Layer 6 of a small transformer language model trained on English Wikipedia (24 layers, counted from 0, width 128).
A neuron's activation on a vector x is GELU(weights . x + bias), where the dot is the dot product.

Input weights of the MLP neurons that the questions are about. A number n stands for (n - 500) times 0.002.
n37 (bias -0.078): 651 332 370 569 326 395 583 507 652 561 539 552 540 332 461 446 433 450 166 438 455 514 544 550 530 276 634 519 631 268 463 480 691 597 346 477 500 614 293 474 384 529 548 279 361 206 522 545 481 759 567 633 539 698 585 485 352 496 596 500 514 440 493 534 600 699 493 515 779 415 378 392 583 440 475 533 588 638 829 530 300 315 467 422 409 581 470 470 672 554 565 638 439 566 274 371 617 457 489 593 465 360 632 464 583 393 444 330 560 556 674 610 734 382 392 328 430 615 639 813 431 584 500 471 650 631 448 723
n41 (bias -0.103): 206 389 362 655 698 477 764 403 573 565 473 351 592 240 484 701 425 436 817 522 477 372 507 691 564 310 460 406 570 425 401 395 372 489 588 610 512 507 536 500 451 666 676 595 656 539 610 583 560 529 545 400 314 555 468 492 429 772 634 661 533 688 304 421 516 403 331 392 431 717 690 330 383 450 595 342 612 302 448 507 426 500 421 231 496 578 432 593 558 427 211 574 709 496 522 649 581 731 573 509 511 633 346 484 373 600 629 504 451 606 664 547 407 419 624 677 522 590 447 801 314 482 399 459 317 548 403 519
n76 (bias -0.107): 594 370 403 601 539 616 562 409 383 690 578 504 313 359 483 614 800 477 492 305 611 444 421 409 357 496 577 397 446 592 551 441 377 504 420 421 664 547 371 312 22 359 597 488 821 577 628 560 305 686 543 597 475 523 492 643 631 584 402 670 504 619 578 600 283 496 543 175 411 573 661 544 562 549 381 438 520 678 508 473 444 243 513 216 319 445 518 689 378 550 801 435 418 418 578 625 170 471 354 718 485 379 477 440 641 387 532 392 655 604 452 526 406 702 536 613 562 698 704 564 235 455 406 535 352 593 449 306
n119 (bias -0.113): 630 435 650 465 579 456 456 481 232 393 377 354 539 471 274 652 513 534 388 765 302 636 536 322 608 396 562 512 484 560 465 470 544 537 521 350 492 468 409 576 480 347 580 446 656 427 547 444 356 177 575 345 584 627 293 496 545 547 614 512 469 472 341 428 726 181 364 268 743 418 658 468 717 745 631 643 268 329 508 268 455 401 745 399 682 249 559 354 614 426 524 652 556 765 566 318 411 740 492 604 730 428 496 573 607 465 596 595 592 724 674 307 598 313 460 418 559 436 444 508 593 441 423 382 306 695 547 595
n121 (bias -0.102): 580 568 271 522 632 548 377 610 602 606 519 749 522 392 353 519 252 444 465 486 592 469 471 833 489 758 690 523 565 515 529 551 378 472 461 616 489 478 609 311 389 582 496 475 531 378 626 308 581 482 452 628 484 525 510 674 451 622 266 551 308 566 600 463 476 496 245 591 461 576 551 585 475 479 443 292 360 518 428 646 250 695 386 402 382 656 265 412 632 514 715 548 460 294 511 699 590 416 538 390 363 474 496 583 500 515 385 388 544 470 485 658 560 383 599 710 907 537 337 478 579 652 654 532 511 435 230 449
n124 (bias -0.087): 466 679 561 664 530 124 405 759 449 548 437 466 624 680 296 559 456 572 679 421 614 449 523 472 634 615 318 579 705 630 485 488 565 482 468 364 630 666 522 634 481 592 427 422 536 395 314 492 492 530 712 637 407 670 536 607 738 687 606 462 261 317 457 286 512 527 578 625 393 293 447 504 784 623 652 637 383 582 515 443 439 401 416 311 427 361 604 572 531 649 461 429 309 380 664 547 534 777 337 368 308 342 344 381 405 436 773 629 573 492 287 471 398 473 492 365 688 309 358 508 441 432 332 479 336 549 553 477
n137 (bias -0.089): 434 489 470 648 674 539 519 470 371 594 399 646 607 463 471 633 368 460 453 655 308 537 583 456 384 629 558 358 305 584 390 339 507 873 630 262 500 448 413 560 328 648 444 326 314 632 578 591 345 486 351 432 607 395 473 500 533 493 632 647 213 482 552 595 564 464 510 482 446 470 361 479 457 543 296 561 529 346 627 472 803 387 647 589 712 334 635 528 306 572 615 511 572 641 517 439 633 333 593 487 646 411 523 380 433 483 634 519 532 535 219 397 587 468 573 486 462 462 680 521 561 529 327 561 400 651 576 531
n237 (bias -0.095): 509 491 491 332 330 745 683 760 394 483 603 469 895 353 547 523 671 303 270 606 635 556 504 528 636 500 619 354 540 649 801 379 591 420 524 278 598 482 319 723 409 687 673 627 773 485 412 572 654 566 357 555 600 478 598 486 410 510 504 446 317 374 475 350 471 384 553 615 680 377 558 373 550 513 526 540 320 214 593 804 462 631 644 140 442 126 572 397 620 566 680 510 318 420 685 280 553 523 459 387 633 399 496 137 691 393 372 338 342 368 472 324 637 726 352 398 500 550 604 527 426 285 510 876 276 513 241 167
n248 (bias -0.100): 412 659 554 621 588 407 690 509 574 476 704 361 616 530 513 644 457 437 526 544 718 512 547 566 414 589 447 536 606 497 575 795 475 521 365 457 434 491 333 545 395 564 372 528 588 427 416 535 631 537 525 685 651 724 323 475 404 456 249 541 374 233 509 634 571 598 506 445 608 352 412 465 479 629 630 546 435 500 444 494 342 534 531 269 514 394 222 484 396 423 523 420 320 578 522 497 270 487 322 572 407 728 548 568 632 506 570 427 564 551 613 458 542 409 351 537 544 459 497 458 451 518 395 594 448 494 469 658
n270 (bias -0.080): 472 614 358 282 346 568 540 409 622 458 574 496 215 650 316 480 558 564 376 469 619 489 666 360 552 639 562 525 609 484 590 644 353 463 584 442 644 417 648 504 408 645 716 438 821 350 454 352 456 453 398 687 588 477 635 540 786 513 472 508 385 607 648 400 721 214 473 703 596 331 634 544 425 602 461 519 496 562 453 339 223 710 132 224 534 253 649 745 508 667 423 444 409 176 690 690 504 446 419 419 474 395 553 248 580 504 279 483 424 732 270 496 613 670 508 402 516 532 632 480 361 474 419 552 557 523 413 448
n363 (bias -0.077): 616 740 425 432 442 545 465 404 514 590 754 582 728 569 402 383 456 743 338 469 648 634 555 511 479 587 406 414 473 372 520 493 521 390 603 449 707 462 450 587 517 563 496 729 335 674 618 382 444 598 466 344 347 507 493 497 605 368 507 469 503 327 510 580 474 354 527 334 329 639 661 396 415 739 497 668 475 345 724 555 480 470 340 580 331 500 304 579 454 470 412 421 451 534 524 359 439 486 447 640 411 510 586 155 457 445 378 376 507 563 693 625 493 306 462 517 480 597 830 647 517 594 470 583 417 459 278 431
n443 (bias -0.087): 557 375 436 824 682 558 427 562 467 317 656 646 602 496 624 493 232 357 403 489 436 725 625 250 468 636 444 421 454 396 454 558 554 547 481 218 634 493 552 525 835 455 672 563 595 414 532 529 587 616 557 430 508 656 463 550 734 561 578 332 372 662 560 532 538 463 448 404 688 520 365 688 420 510 430 584 334 532 493 703 520 628 223 392 236 553 357 346 563 619 552 476 500 405 461 577 335 478 445 483 422 475 479 481 555 532 485 308 615 811 358 544 370 584 403 507 638 493 327 464 385 453 462 622 284 507 493 597
n457 (bias -0.058): 634 500 470 543 334 629 445 569 561 527 273 571 327 755 609 545 596 310 450 488 619 629 623 371 504 756 554 450 488 540 351 222 572 481 411 579 434 492 748 601 412 423 385 348 445 692 815 384 243 484 306 418 454 461 568 488 485 585 286 663 658 472 589 488 517 656 465 447 395 318 429 500 389 405 539 667 672 391 480 342 647 513 535 108 636 776 727 532 459 488 635 373 504 363 668 484 535 525 643 381 447 144 336 393 500 681 528 700 372 444 354 355 420 431 603 390 445 592 452 751 392 545 654 741 752 684 583 305
n490 (bias -0.148): 532 292 288 528 454 845 602 555 624 514 367 447 521 227 500 478 489 544 351 605 358 392 489 530 568 545 660 396 612 439 304 588 464 603 549 534 625 486 432 611 432 555 553 583 242 480 795 360 658 695 344 343 624 624 385 554 291 363 698 493 366 579 460 450 649 485 597 464 555 259 560 493 369 527 462 569 463 298 413 482 618 531 583 677 318 598 314 482 489 483 383 445 150 329 503 620 612 478 707 483 669 547 507 397 455 528 640 527 546 543 728 582 581 547 269 454 549 447 547 529 652 483 450 586 520 692 546 582
n493 (bias -0.048): 550 476 570 565 647 465 654 773 290 425 367 632 523 406 655 360 484 467 577 584 372 662 380 540 430 515 508 370 508 402 775 633 555 373 339 508 440 608 560 512 410 564 330 557 657 772 561 387 793 515 315 620 594 568 555 465 441 678 346 453 384 640 551 512 563 756 500 273 651 555 214 172 283 448 485 492 432 473 824 531 482 496 397 504 653 738 482 245 520 682 424 568 207 599 390 397 226 508 671 449 515 342 463 441 436 515 586 356 340 465 480 307 637 504 543 454 473 259 461 327 591 562 513 560 500 706 334 539
n511 (bias -0.101): 383 608 426 581 448 546 652 550 517 598 381 366 477 548 486 629 724 484 637 251 454 500 477 363 576 401 462 476 748 480 358 542 530 598 591 503 497 370 585 454 493 579 483 353 566 402 519 559 672 699 572 315 597 478 618 586 531 545 490 392 541 266 534 388 405 514 510 224 283 686 572 417 588 497 510 554 392 362 558 533 642 365 554 451 570 610 265 487 618 638 598 554 643 303 484 363 506 568 419 367 481 364 387 384 624 438 543 758 576 381 470 531 578 356 294 649 377 569 652 410 519 503 553 305 569 355 646 539

Each question shows a token from some text and the vector x that enters the MLP there. A number n stands for (n - 500) times 0.0086.

"ing": 399 485 450 436 520 337 508 498 326 430 492 575 415 667 436 422 830 411 624 519 523 459 431 597 613 632 478 486 453 539 345 443 706 488 699 507 552 506 450 499 475 271 329 513 421 295 463 561 561 517 495 489 658 562 363 473 463 418 570 430 639 551 577 307 413 306 532 505 482 584 514 598 318 472 627 501 338 652 400 506 669 611 653 420 518 580 683 617 478 338 315 402 594 574 341 558 502 337 575 721 453 497 552 554 423 277 555 326 445 530 570 534 615 506 487 637 529 458 462 473 560 566 295 618 684 500 584 504
The neuron with the highest activation: n119

"s": 465 478 453 370 539 318 422 457 284 516 522 595 395 622 386 328 805 386 615 574 514 384 463 538 552 646 513 527 415 504 384 491 745 433 646 543 635 546 394 491 542 366 273 581 490 282 454 472 556 429 402 482 571 554 390 575 515 433 597 470 604 523 503 393 446 405 714 374 742 622 496 538 306 428 623 460 266 504 496 663 662 603 620 385 526 571 655 543 622 419 370 459 677 461 461 482 477 369 492 748 462 552 513 652 498 378 520 283 486 543 437 593 470 385 472 631 528 492 390 407 564 562 344 670 676 482 542 513
The neuron with the highest activation: n119

" b": 528 418 585 322 492 335 456 404 443 471 532 688 423 634 391 318 808 290 582 494 599 447 387 532 499 610 482 393 406 522 431 504 819 578 656 582 638 506 557 471 422 412 296 518 370 368 346 362 604 541 546 480 629 588 416 575 408 346 634 420 518 431 473 464 501 288 587 526 580 489 533 460 308 313 640 464 490 502 481 491 834 545 632 387 452 487 680 649 548 383 425 487 639 341 520 484 440 383 346 676 394 630 674 683 505 385 573 443 395 599 539 560 518 402 511 730 460 402 460 475 596 566 398 682 466 521 436 480
Which neuron fires most, and how strongly? n248, at about 0.12

"In": 606 453 514 431 523 243 438 445 385 422 515 591 434 655 392 412 676 188 664 608 482 440 537 566 537 517 572 370 411 658 425 472 781 330 615 551 555 481 461 576 627 423 236 566 405 294 382 460 507 626 437 441 614 603 367 612 443 319 740 427 528 594 532 357 428 269 536 556 596 496 547 546 324 419 555 327 361 635 515 527 758 624 556 415 538 546 631 497 513 388 305 407 575 515 444 430 441 381 515 654 345 556 624 665 488 468 517 362 518 551 509 622 611 580 654 706 345 570 471 416 362 592 478 600 613 526 455 456
Which neuron fires most, and how strongly? n443, at about 0.49

" ": 553 386 471 317 579 263 462 402 399 439 524 619 394 665 408 449 862 390 633 438 525 422 487 533 544 591 453 433 433 518 367 554 784 429 620 494 622 546 459 453 450 522 254 512 448 300 378 479 629 487 506 450 599 406 509 584 347 449 596 405 556 532 507 400 413 406 611 457 571 609 492 608 289 415 631 465 361 530 512 577 726 495 546 388 531 452 683 666 572 422 350 457 669 398 375 455 460 327 433 660 418 680 666 636 539 432 541 383 452 539 589 668 520 440 501 759 408 457 398 455 619 582 479 670 477 535 503 426
The neuron with the highest activation: n511

"B": 511 369 612 406 452 364 428 410 458 540 449 714 374 640 278 389 641 326 675 582 624 469 520 535 489 576 565 384 474 482 371 387 711 471 653 602 506 448 497 529 519 426 262 498 415 315 350 428 545 617 528 521 666 711 402 601 437 364 628 511 549 488 568 357 390 312 574 590 503 498 539 632 329 376 564 386 356 559 558 612 810 565 593 444 614 566 657 570 515 323 322 390 636 457 599 482 402 417 449 682 368 595 594 594 523 335 523 376 370 546 468 488 564 483 482 725 371 515 464 485 481 629 358 674 581 516 443 510
Which neuron fires most, and how strongly? n457, at about 0.65

",": 543 467 471 356 424 298 505 411 359 527 516 604 376 648 374 403 837 424 628 480 472 392 476 557 539 480 565 362 366 585 473 502 782 312 656 612 620 555 440 500 518 506 318 570 441 274 326 480 625 553 456 527 644 488 321 590 434 466 527 421 526 582 534 320 450 502 581 485 635 623 448 669 260 454 555 437 450 536 420 529 701 564 593 349 520 475 694 566 575 410 324 484 600 412 497 422 445 443 464 627 488 551 592 618 546 322 535 331 424 617 467 522 624 513 520 751 414 418 412 412 490 647 412 655 640 548 524 435
Which three neurons fire most, strongest first? n270, n237, n493

" education": 418 405 472 250 504 312 523 375 443 441 516 627 483 657 431 496 770 403 580 573 515 398 488 625 531 587 429 456 317 464 404 499 708 446 641 559 530 468 549 337 529 502 307 493 461 277 378 356 563 524 509 502 601 515 336 555 445 418 588 457 695 410 582 507 454 350 647 525 573 573 483 663 390 382 763 375 378 572 370 502 674 497 636 453 573 503 670 540 464 492 311 415 609 529 358 452 454 524 506 752 471 458 648 740 551 338 594 368 466 587 469 514 576 322 511 751 493 407 407 428 528 495 439 645 653 520 459 508
Which two neurons fire most, strongest first? n119, n248

":": 389 407 500 325 545 332 416 528 331 465 429 613 518 656 317 348 759 255 661 497 515 475 420 565 517 456 623 418 393 592 511 409 762 414 663 574 606 388 451 459 485 411 261 569 477 267 389 463 533 514 470 403 665 572 607 569 395 398 552 515 543 541 460 393 434 447 529 509 555 593 534 667 228 332 576 362 435 471 519 542 779 651 601 425 612 543 672 506 516 540 272 493 580 407 461 432 503 412 506 645 415 485 591 596 472 388 627 392 425 588 528 625 540 505 527 777 443 488 491 416 537 624 408 648 604 497 594 445
Which neuron fires most, and how strongly? n511, at about 0.39

" \"": 495 406 484 463 572 350 528 392 408 487 531 664 444 587 393 361 728 181 643 488 599 430 567 586 558 522 507 423 386 642 471 398 717 440 729 550 609 431 477 418 407 353 227 504 372 266 403 395 555 505 531 459 551 598 576 606 431 335 542 501 619 593 451 380 340 386 559 470 547 522 482 562 266 500 607 354 464 520 562 592 670 541 551 429 564 483 706 590 481 383 240 358 568 517 359 509 374 438 457 684 489 595 637 647 534 400 604 421 483 619 552 518 568 531 506 746 439 606 364 483 545 639 451 650 552 533 440 532
The neuron with the highest activation: n76

"ba": 514 515 519 425 454 348 447 342 412 513 421 689 430 591 319 319 835 364 687 472 524 437 596 576 509 620 489 363 479 500 408 416 725 348 658 555 620 490 547 589 593 326 242 511 484 308 446 341 624 571 464 465 556 668 452 417 426 459 598 391 542 494 461 308 398 337 545 591 657 521 499 575 325 346 713 458 475 499 431 623 763 552 577 481 539 499 702 628 530 328 390 357 598 433 541 491 463 421 393 739 419 562 537 573 487 309 562 427 434 554 476 636 576 416 544 704 422 410 508 416 549 670 342 655 606 525 479 504
The neuron with the highest activation: n457

" P": 533 504 531 433 541 264 410 294 319 422 470 618 428 594 396 426 713 175 628 530 491 464 445 613 497 538 560 371 443 579 356 442 763 440 646 544 628 493 552 526 519 395 268 470 457 319 475 343 634 462 422 540 559 652 439 547 323 381 610 496 547 568 507 424 395 498 629 537 499 572 556 679 345 427 594 507 309 617 510 611 715 613 538 435 568 428 650 539 583 422 318 389 613 486 412 478 372 383 405 701 289 646 617 619 477 457 583 365 359 618 470 705 478 539 549 784 382 554 509 470 429 549 464 667 486 544 494 496
The neuron with the highest activation: n443

"ver": 482 481 470 469 556 278 462 544 466 552 396 710 441 648 453 496 792 369 663 654 543 274 478 584 499 626 588 396 534 589 442 520 738 238 664 451 607 471 404 426 465 439 228 539 447 299 399 541 575 454 378 500 503 635 397 576 448 342 619 436 432 419 456 355 343 381 592 559 532 567 436 607 318 567 727 486 357 656 526 636 635 642 579 424 465 518 671 526 505 299 334 471 566 419 358 592 495 378 480 698 278 512 592 705 539 355 580 349 508 505 466 683 559 485 513 536 393 450 427 534 584 598 437 586 670 460 568 510
Which three neurons fire most, strongest first? n124, n248, n121

"or": 511 480 505 448 429 343 574 384 416 529 474 707 345 717 382 477 786 301 619 586 398 430 516 641 532 678 583 520 425 469 468 455 824 327 681 468 591 506 396 429 489 408 302 467 482 253 388 400 458 516 389 388 532 583 343 433 492 436 677 395 512 501 488 346 441 423 646 506 521 555 489 678 378 526 590 490 456 660 487 643 713 479 548 454 592 517 683 444 419 313 354 519 638 546 418 574 468 354 609 682 324 480 648 672 536 391 540 296 496 477 456 653 538 386 505 598 385 417 475 465 667 606 460 659 661 556 433 433
Which three neurons fire most, strongest first? n137, n37, n457

" are": 504 396 423 398 525 279 460 456 443 533 506 688 435 612 400 515 712 364 599 484 593 381 528 542 534 564 589 415 428 568 553 517 817 302 625 562 588 462 556 564 490 448 270 467 393 291 484 413 538 569 450 475 585 495 399 617 349 440 592 294 527 612 479 372 576 336 587 460 556 534 509 523 301 449 594 349 496 520 480 549 814 633 598 441 498 485 683 562 528 378 260 434 506 431 430 456 517 375 480 678 365 620 571 722 388 401 568 385 476 685 380 695 599 451 460 724 467 586 428 392 545 526 382 715 601 499 427 444
Which two neurons fire most, strongest first? n490, n121

"i": 486 472 504 452 522 413 478 441 233 506 391 708 414 674 424 414 765 242 667 588 507 497 382 627 449 603 534 442 560 475 460 484 708 473 801 479 570 435 479 457 545 400 254 505 424 360 294 451 638 566 390 430 494 502 416 679 380 365 531 538 478 527 458 282 451 269 551 505 503 620 487 658 381 426 615 444 409 559 441 466 695 531 673 401 527 448 691 620 477 415 409 408 508 414 438 555 524 385 594 744 452 564 617 605 494 531 636 335 475 621 425 606 631 459 451 667 356 405 427 399 482 613 311 664 642 518 482 536
The neuron with the highest activation: n137

" Ja": 526 461 484 260 450 349 527 283 352 488 371 701 450 613 437 382 771 389 691 536 581 497 463 572 557 454 554 321 478 565 476 483 718 437 665 564 625 454 519 599 515 407 200 413 417 314 443 341 668 477 419 445 496 539 412 514 435 365 567 476 562 503 439 370 437 406 628 684 667 554 500 710 392 431 598 460 394 440 498 585 741 528 608 483 455 503 717 580 526 279 337 434 640 387 479 505 484 356 467 658 495 640 537 620 378 430 695 355 491 544 501 691 551 447 493 594 323 571 449 407 535 562 454 638 689 575 449 486
Which neuron fires most, and how strongly? n490, at about 0.99

" –": 439 466 433 446 464 327 485 440 317 448 426 628 445 600 407 323 814 401 653 505 509 405 533 574 578 498 610 419 373 557 541 451 764 454 672 540 694 467 489 489 447 496 266 605 474 272 398 341 539 442 458 554 649 502 534 552 429 424 604 400 582 557 352 434 412 459 612 556 619 532 470 647 256 472 567 423 415 553 520 550 802 567 569 368 566 524 684 508 527 443 262 374 578 502 432 408 502 477 385 677 432 564 630 602 528 354 596 323 427 602 493 691 505 516 598 704 454 477 484 320 506 577 444 640 584 394 476 452
The neuron with the highest activation: n237

" V": 528 482 479 366 550 360 405 305 254 469 468 580 456 665 397 441 730 222 642 545 571 480 414 531 439 523 546 340 461 486 356 533 771 444 653 521 648 522 496 431 487 411 259 454 420 319 386 450 692 450 470 577 540 588 423 553 302 372 432 530 572 574 567 499 460 468 687 565 568 626 558 556 418 492 645 475 389 663 479 563 655 457 564 434 525 499 707 543 529 481 248 372 677 425 375 433 487 338 475 667 329 638 685 670 533 493 616 327 403 539 498 633 515 490 506 663 430 469 389 428 581 507 528 684 555 482 419 451
Which neuron fires most, and how strongly? n248, at about 0.56

" in": 551 435 405 470 663 266 532 483 348 442 510 540 436 652 358 414 827 242 646 505 445 504 446 637 594 565 540 348 302 655 446 459 799 290 638 519 572 449 494 496 544 453 304 578 409 267 449 474 577 516 434 511 622 537 398 547 425 468 607 357 539 552 508 324 485 398 482 538 551 560 526 519 320 380 554 353 419 554 526 459 736 560 569 444 529 570 704 503 525 439 380 440 634 457 393 499 444 397 440 705 401 556 575 629 470 435 506 406 486 496 413 631 642 540 620 781 398 494 412 408 559 569 443 554 671 590 434 412
The neuron with the highest activation: n493

"\n": 614 435 426 464 458 301 432 312 377 524 454 541 361 665 362 517 791 328 609 453 615 379 541 564 469 526 543 376 424 554 480 557 793 395 607 475 573 507 449 532 448 449 271 562 386 329 469 477 597 465 466 427 686 530 475 529 371 429 629 502 555 659 436 268 402 342 605 559 525 643 504 487 315 386 592 442 405 522 477 557 757 580 517 343 538 464 664 594 598 386 183 463 653 451 497 458 433 474 593 606 467 613 501 637 623 431 620 349 480 598 613 538 490 504 569 710 499 521 407 479 577 494 423 564 566 508 476 458
The neuron with the highest activation: n41

"br": 511 559 547 454 528 332 339 435 428 493 607 734 553 646 321 436 791 378 571 517 593 355 517 560 432 561 501 416 374 423 423 487 776 429 653 552 544 473 486 471 521 404 240 541 439 338 383 444 592 518 510 517 525 664 423 549 375 417 621 482 465 524 557 387 423 189 584 443 625 505 496 635 321 431 717 620 416 541 504 585 702 494 567 424 542 527 685 604 539 396 404 383 693 365 453 526 522 416 450 710 331 532 574 650 560 311 586 288 428 495 417 641 493 269 518 648 422 480 449 469 677 646 403 678 598 482 429 475
Which neuron fires most, and how strongly? n363, at about 2.5

"at": 494 446 557 317 379 361 499 394 368 541 492 663 435 617 291 374 852 223 610 572 401 379 490 586 496 660 545 490 532 542 382 468 644 411 660 550 572 533 464 457 642 348 322 472 480 262 300 440 609 492 445 496 580 573 406 506 391 448 695 430 570 555 472 379 452 330 631 386 510 620 511 636 342 421 660 500 336 553 511 633 689 551 567 460 584 575 609 513 484 401 394 419 704 473 343 577 520 412 533 769 523 481 746 708 536 308 506 357 493 576 569 490 499 435 494 581 472 391 446 460 591 543 342 577 616 466 492 455
Which neuron fires most, and how strongly? n119, at about 1.8

" like": 471 451 490 364 529 351 536 486 409 562 541 570 467 613 360 394 757 378 609 560 529 474 532 534 630 497 580 391 448 524 468 492 819 341 634 568 610 420 443 651 505 452 306 562 452 227 495 380 583 508 506 466 639 505 371 452 254 308 619 468 578 524 415 299 472 438 490 418 590 473 510 576 258 524 552 371 482 559 491 543 755 603 638 422 485 486 714 567 539 347 403 478 567 511 358 487 488 363 480 672 485 454 622 635 358 355 557 399 547 617 592 641 627 398 580 741 322 517 390 419 628 620 384 644 637 560 453 403
Which three neurons fire most, strongest first? n490, n119, n37

"t": 470 487 612 372 479 335 428 297 333 437 501 662 516 638 361 353 864 474 603 559 491 319 439 641 546 654 659 445 488 538 420 530 674 325 632 427 569 510 476 540 459 471 285 532 433 272 257 468 587 406 433 497 505 554 368 483 376 361 685 461 488 503 535 385 497 400 664 473 494 659 525 487 362 465 669 512 363 700 548 556 649 622 435 430 570 611 618 584 486 333 362 484 749 441 418 577 460 346 512 715 369 595 663 632 524 343 503 352 516 565 356 662 419 467 563 732 419 410 475 434 492 564 468 620 603 478 465 501
The neuron with the highest activation: n363

"est": 394 433 444 369 513 369 417 356 457 429 585 696 553 738 446 485 844 481 588 526 527 405 500 621 614 588 572 489 446 590 369 520 747 488 595 419 513 474 471 512 525 433 245 505 413 331 436 494 654 440 502 516 584 683 424 511 453 506 619 332 520 538 522 349 443 332 724 410 462 639 479 577 267 355 626 519 354 641 524 481 645 702 647 377 467 434 598 574 472 274 266 441 670 487 481 522 561 362 456 640 496 532 606 617 379 247 450 384 492 633 415 606 577 512 599 575 443 546 411 524 437 489 474 614 610 472 447 488
The neuron with the highest activation: n270

"-": 547 473 586 354 448 372 495 340 364 436 431 681 450 665 438 509 756 429 713 436 495 409 497 625 535 562 521 426 397 499 475 467 739 389 745 554 595 477 448 409 469 392 159 529 538 295 356 439 601 542 517 508 583 574 480 525 475 377 555 421 515 501 441 422 405 373 613 498 461 544 433 680 354 520 620 365 273 512 660 520 771 621 516 405 684 545 638 674 479 267 312 430 679 547 458 459 421 332 340 684 373 555 537 645 533 394 539 435 422 563 501 624 637 459 541 622 423 480 471 414 557 639 441 634 507 504 527 450
Which neuron fires most, and how strongly? n511, at about 0.2

"za": 524 497 480 441 480 318 411 463 261 466 442 700 460 637 410 396 797 394 652 587 490 411 348 626 570 561 460 322 554 457 431 546 665 484 620 494 614 499 384 441 633 415 228 498 464 294 364 386 631 481 398 534 430 655 471 519 540 399 585 449 534 523 457 407 432 433 607 496 503 553 497 653 400 469 581 396 399 542 520 510 724 535 565 367 509 426 698 555 518 260 280 391 622 459 352 524 531 431 483 732 465 507 589 630 462 389 652 374 502 570 468 787 548 453 569 601 467 302 506 420 627 576 445 652 780 534 503 551
Which neuron fires most, and how strongly? n124, at about 1.1

" with": 503 491 434 341 534 246 474 505 331 468 473 581 435 601 394 404 785 271 657 483 523 605 416 484 579 634 555 399 395 602 544 536 791 417 685 574 624 453 450 520 521 469 291 520 445 250 543 512 613 549 490 494 648 572 386 505 405 350 535 448 548 529 466 316 487 317 525 538 586 499 508 526 316 447 582 389 435 618 471 515 802 541 612 393 458 578 715 536 573 325 406 507 573 507 405 399 458 354 529 665 421 545 675 646 391 302 545 381 438 573 448 667 621 400 536 725 474 549 453 440 523 525 384 630 590 524 409 430
Which three neurons fire most, strongest first? n119, n237, n493

" would": 506 413 483 480 505 312 505 482 388 527 501 705 473 622 444 476 719 373 592 503 547 416 582 489 467 574 605 452 361 603 521 444 714 401 696 582 603 538 530 519 534 557 318 515 476 287 293 506 545 527 423 431 588 505 387 642 405 409 582 433 659 567 522 417 468 366 530 471 559 480 524 652 283 427 612 427 436 518 490 448 709 561 638 455 458 497 705 549 465 430 115 430 533 432 344 505 438 459 490 717 325 534 739 710 425 348 553 398 473 649 368 636 523 471 449 748 512 573 395 348 389 488 351 629 715 481 390 489
The neuron with the highest activation: n443

"vi": 492 536 478 315 493 386 360 516 388 553 400 649 282 709 396 485 847 390 765 516 565 404 413 644 493 616 555 333 486 498 417 493 692 244 709 496 621 523 481 394 568 444 186 465 454 352 400 450 562 480 459 488 454 623 387 504 422 405 515 439 403 473 545 299 414 381 557 571 548 521 475 509 432 476 746 414 360 651 538 641 623 467 578 467 438 509 679 529 420 356 326 517 601 444 412 575 593 380 598 646 377 465 658 693 485 397 683 340 562 492 486 639 543 512 455 616 468 358 474 499 603 589 420 640 739 439 528 458
Which neuron fires most, and how strongly? n124, at about 2.1

" the": 524 419 574 348 546 270 470 456 358 528 532 558 516 612 391 411 706 299 722 471 501 401 566 672 571 522 560 457 449 643 422 461 792 398 690 544 637 438 548 372 490 393 303 511 456 269 488 469 546 477 428 417 714 572 383 571 474 412 570 387 496 529 530 271 421 406 553 488 544 529 458 625 312 385 632 354 468 587 493 558 692 522 642 469 535 582 731 495 505 351 321 335 580 445 461 497 398 431 382 717 423 529 552 596 498 370 580 426 486 616 414 593 578 485 474 662 441 536 411 483 566 547 387 600 580 617 495 497
The neuron with the highest activation: n124

" leader": 468 427 535 418 440 329 450 400 485 553 494 648 497 658 414 384 885 370 598 389 524 446 542 647 539 485 468 531 391 425 462 457 821 390 643 509 634 358 533 498 502 472 231 378 454 292 550 381 634 545 493 521 589 567 393 510 434 465 593 411 637 485 577 419 448 361 558 519 639 497 457 719 351 403 660 359 361 605 500 488 672 530 608 474 531 541 668 557 566 299 328 469 611 554 335 462 451 423 491 737 389 445 694 638 434 322 526 326 505 530 462 583 625 401 524 730 400 528 404 499 626 526 392 584 628 513 440 478
The neuron with the highest activation: n37

"ies": 413 368 464 339 535 291 433 508 380 503 585 652 423 646 413 429 810 450 603 566 493 532 499 506 556 641 480 390 350 507 424 528 688 430 616 523 541 499 425 578 542 383 289 575 484 251 511 465 528 465 394 475 593 483 367 514 536 445 595 418 641 450 536 411 451 402 703 448 571 611 428 635 319 462 625 423 430 543 426 683 713 679 583 421 510 495 640 515 576 377 298 396 677 447 419 531 509 455 582 724 492 529 626 688 468 301 489 275 496 580 475 642 544 438 485 680 501 425 387 410 552 472 410 658 697 492 464 440
The neuron with the highest activation: n443

"ly": 444 383 531 340 594 342 494 557 307 516 451 643 479 657 456 425 872 464 705 596 528 469 558 544 643 621 568 443 399 557 527 516 728 353 638 518 576 523 449 466 579 407 232 574 414 301 422 484 484 479 485 493 522 604 407 557 357 465 513 307 566 387 502 347 454 309 540 406 571 532 508 563 345 380 661 413 418 546 416 543 693 663 619 425 527 464 653 564 530 300 201 484 678 418 488 515 522 374 478 679 408 477 594 594 393 359 519 297 498 694 583 605 533 418 496 631 534 409 462 480 605 513 440 676 672 482 573 487
The neuron with the highest activation: n119

"ir": 504 447 460 408 417 444 368 368 330 556 655 778 527 650 357 428 885 332 688 443 467 386 490 616 512 568 634 496 436 432 436 523 845 474 708 449 618 524 417 418 528 385 255 457 442 298 396 508 489 498 470 496 497 558 445 455 431 411 668 397 559 553 516 367 384 360 553 547 581 524 441 620 349 376 537 443 430 589 388 579 647 524 598 450 502 487 685 470 525 353 378 372 572 404 488 597 485 389 595 669 327 588 760 655 531 343 490 345 562 557 426 491 570 447 591 707 593 468 471 467 598 559 302 612 609 590 431 422
Which two neurons fire most, strongest first? n121, n76

" his": 536 424 534 264 553 236 458 459 343 499 475 685 609 604 414 439 700 366 702 498 546 354 425 666 627 537 448 425 402 549 523 524 726 404 672 539 570 467 632 414 476 375 244 474 412 297 411 463 438 469 501 458 587 487 419 649 468 444 625 417 561 594 497 389 416 190 574 541 494 554 471 589 383 298 652 436 393 575 485 545 703 493 637 456 496 570 689 502 440 373 227 352 754 361 465 435 435 406 462 662 472 578 591 673 491 380 656 374 551 578 521 616 595 489 511 726 496 605 395 459 418 530 497 595 529 576 479 564
Which neuron fires most, and how strongly? n41, at about 0.74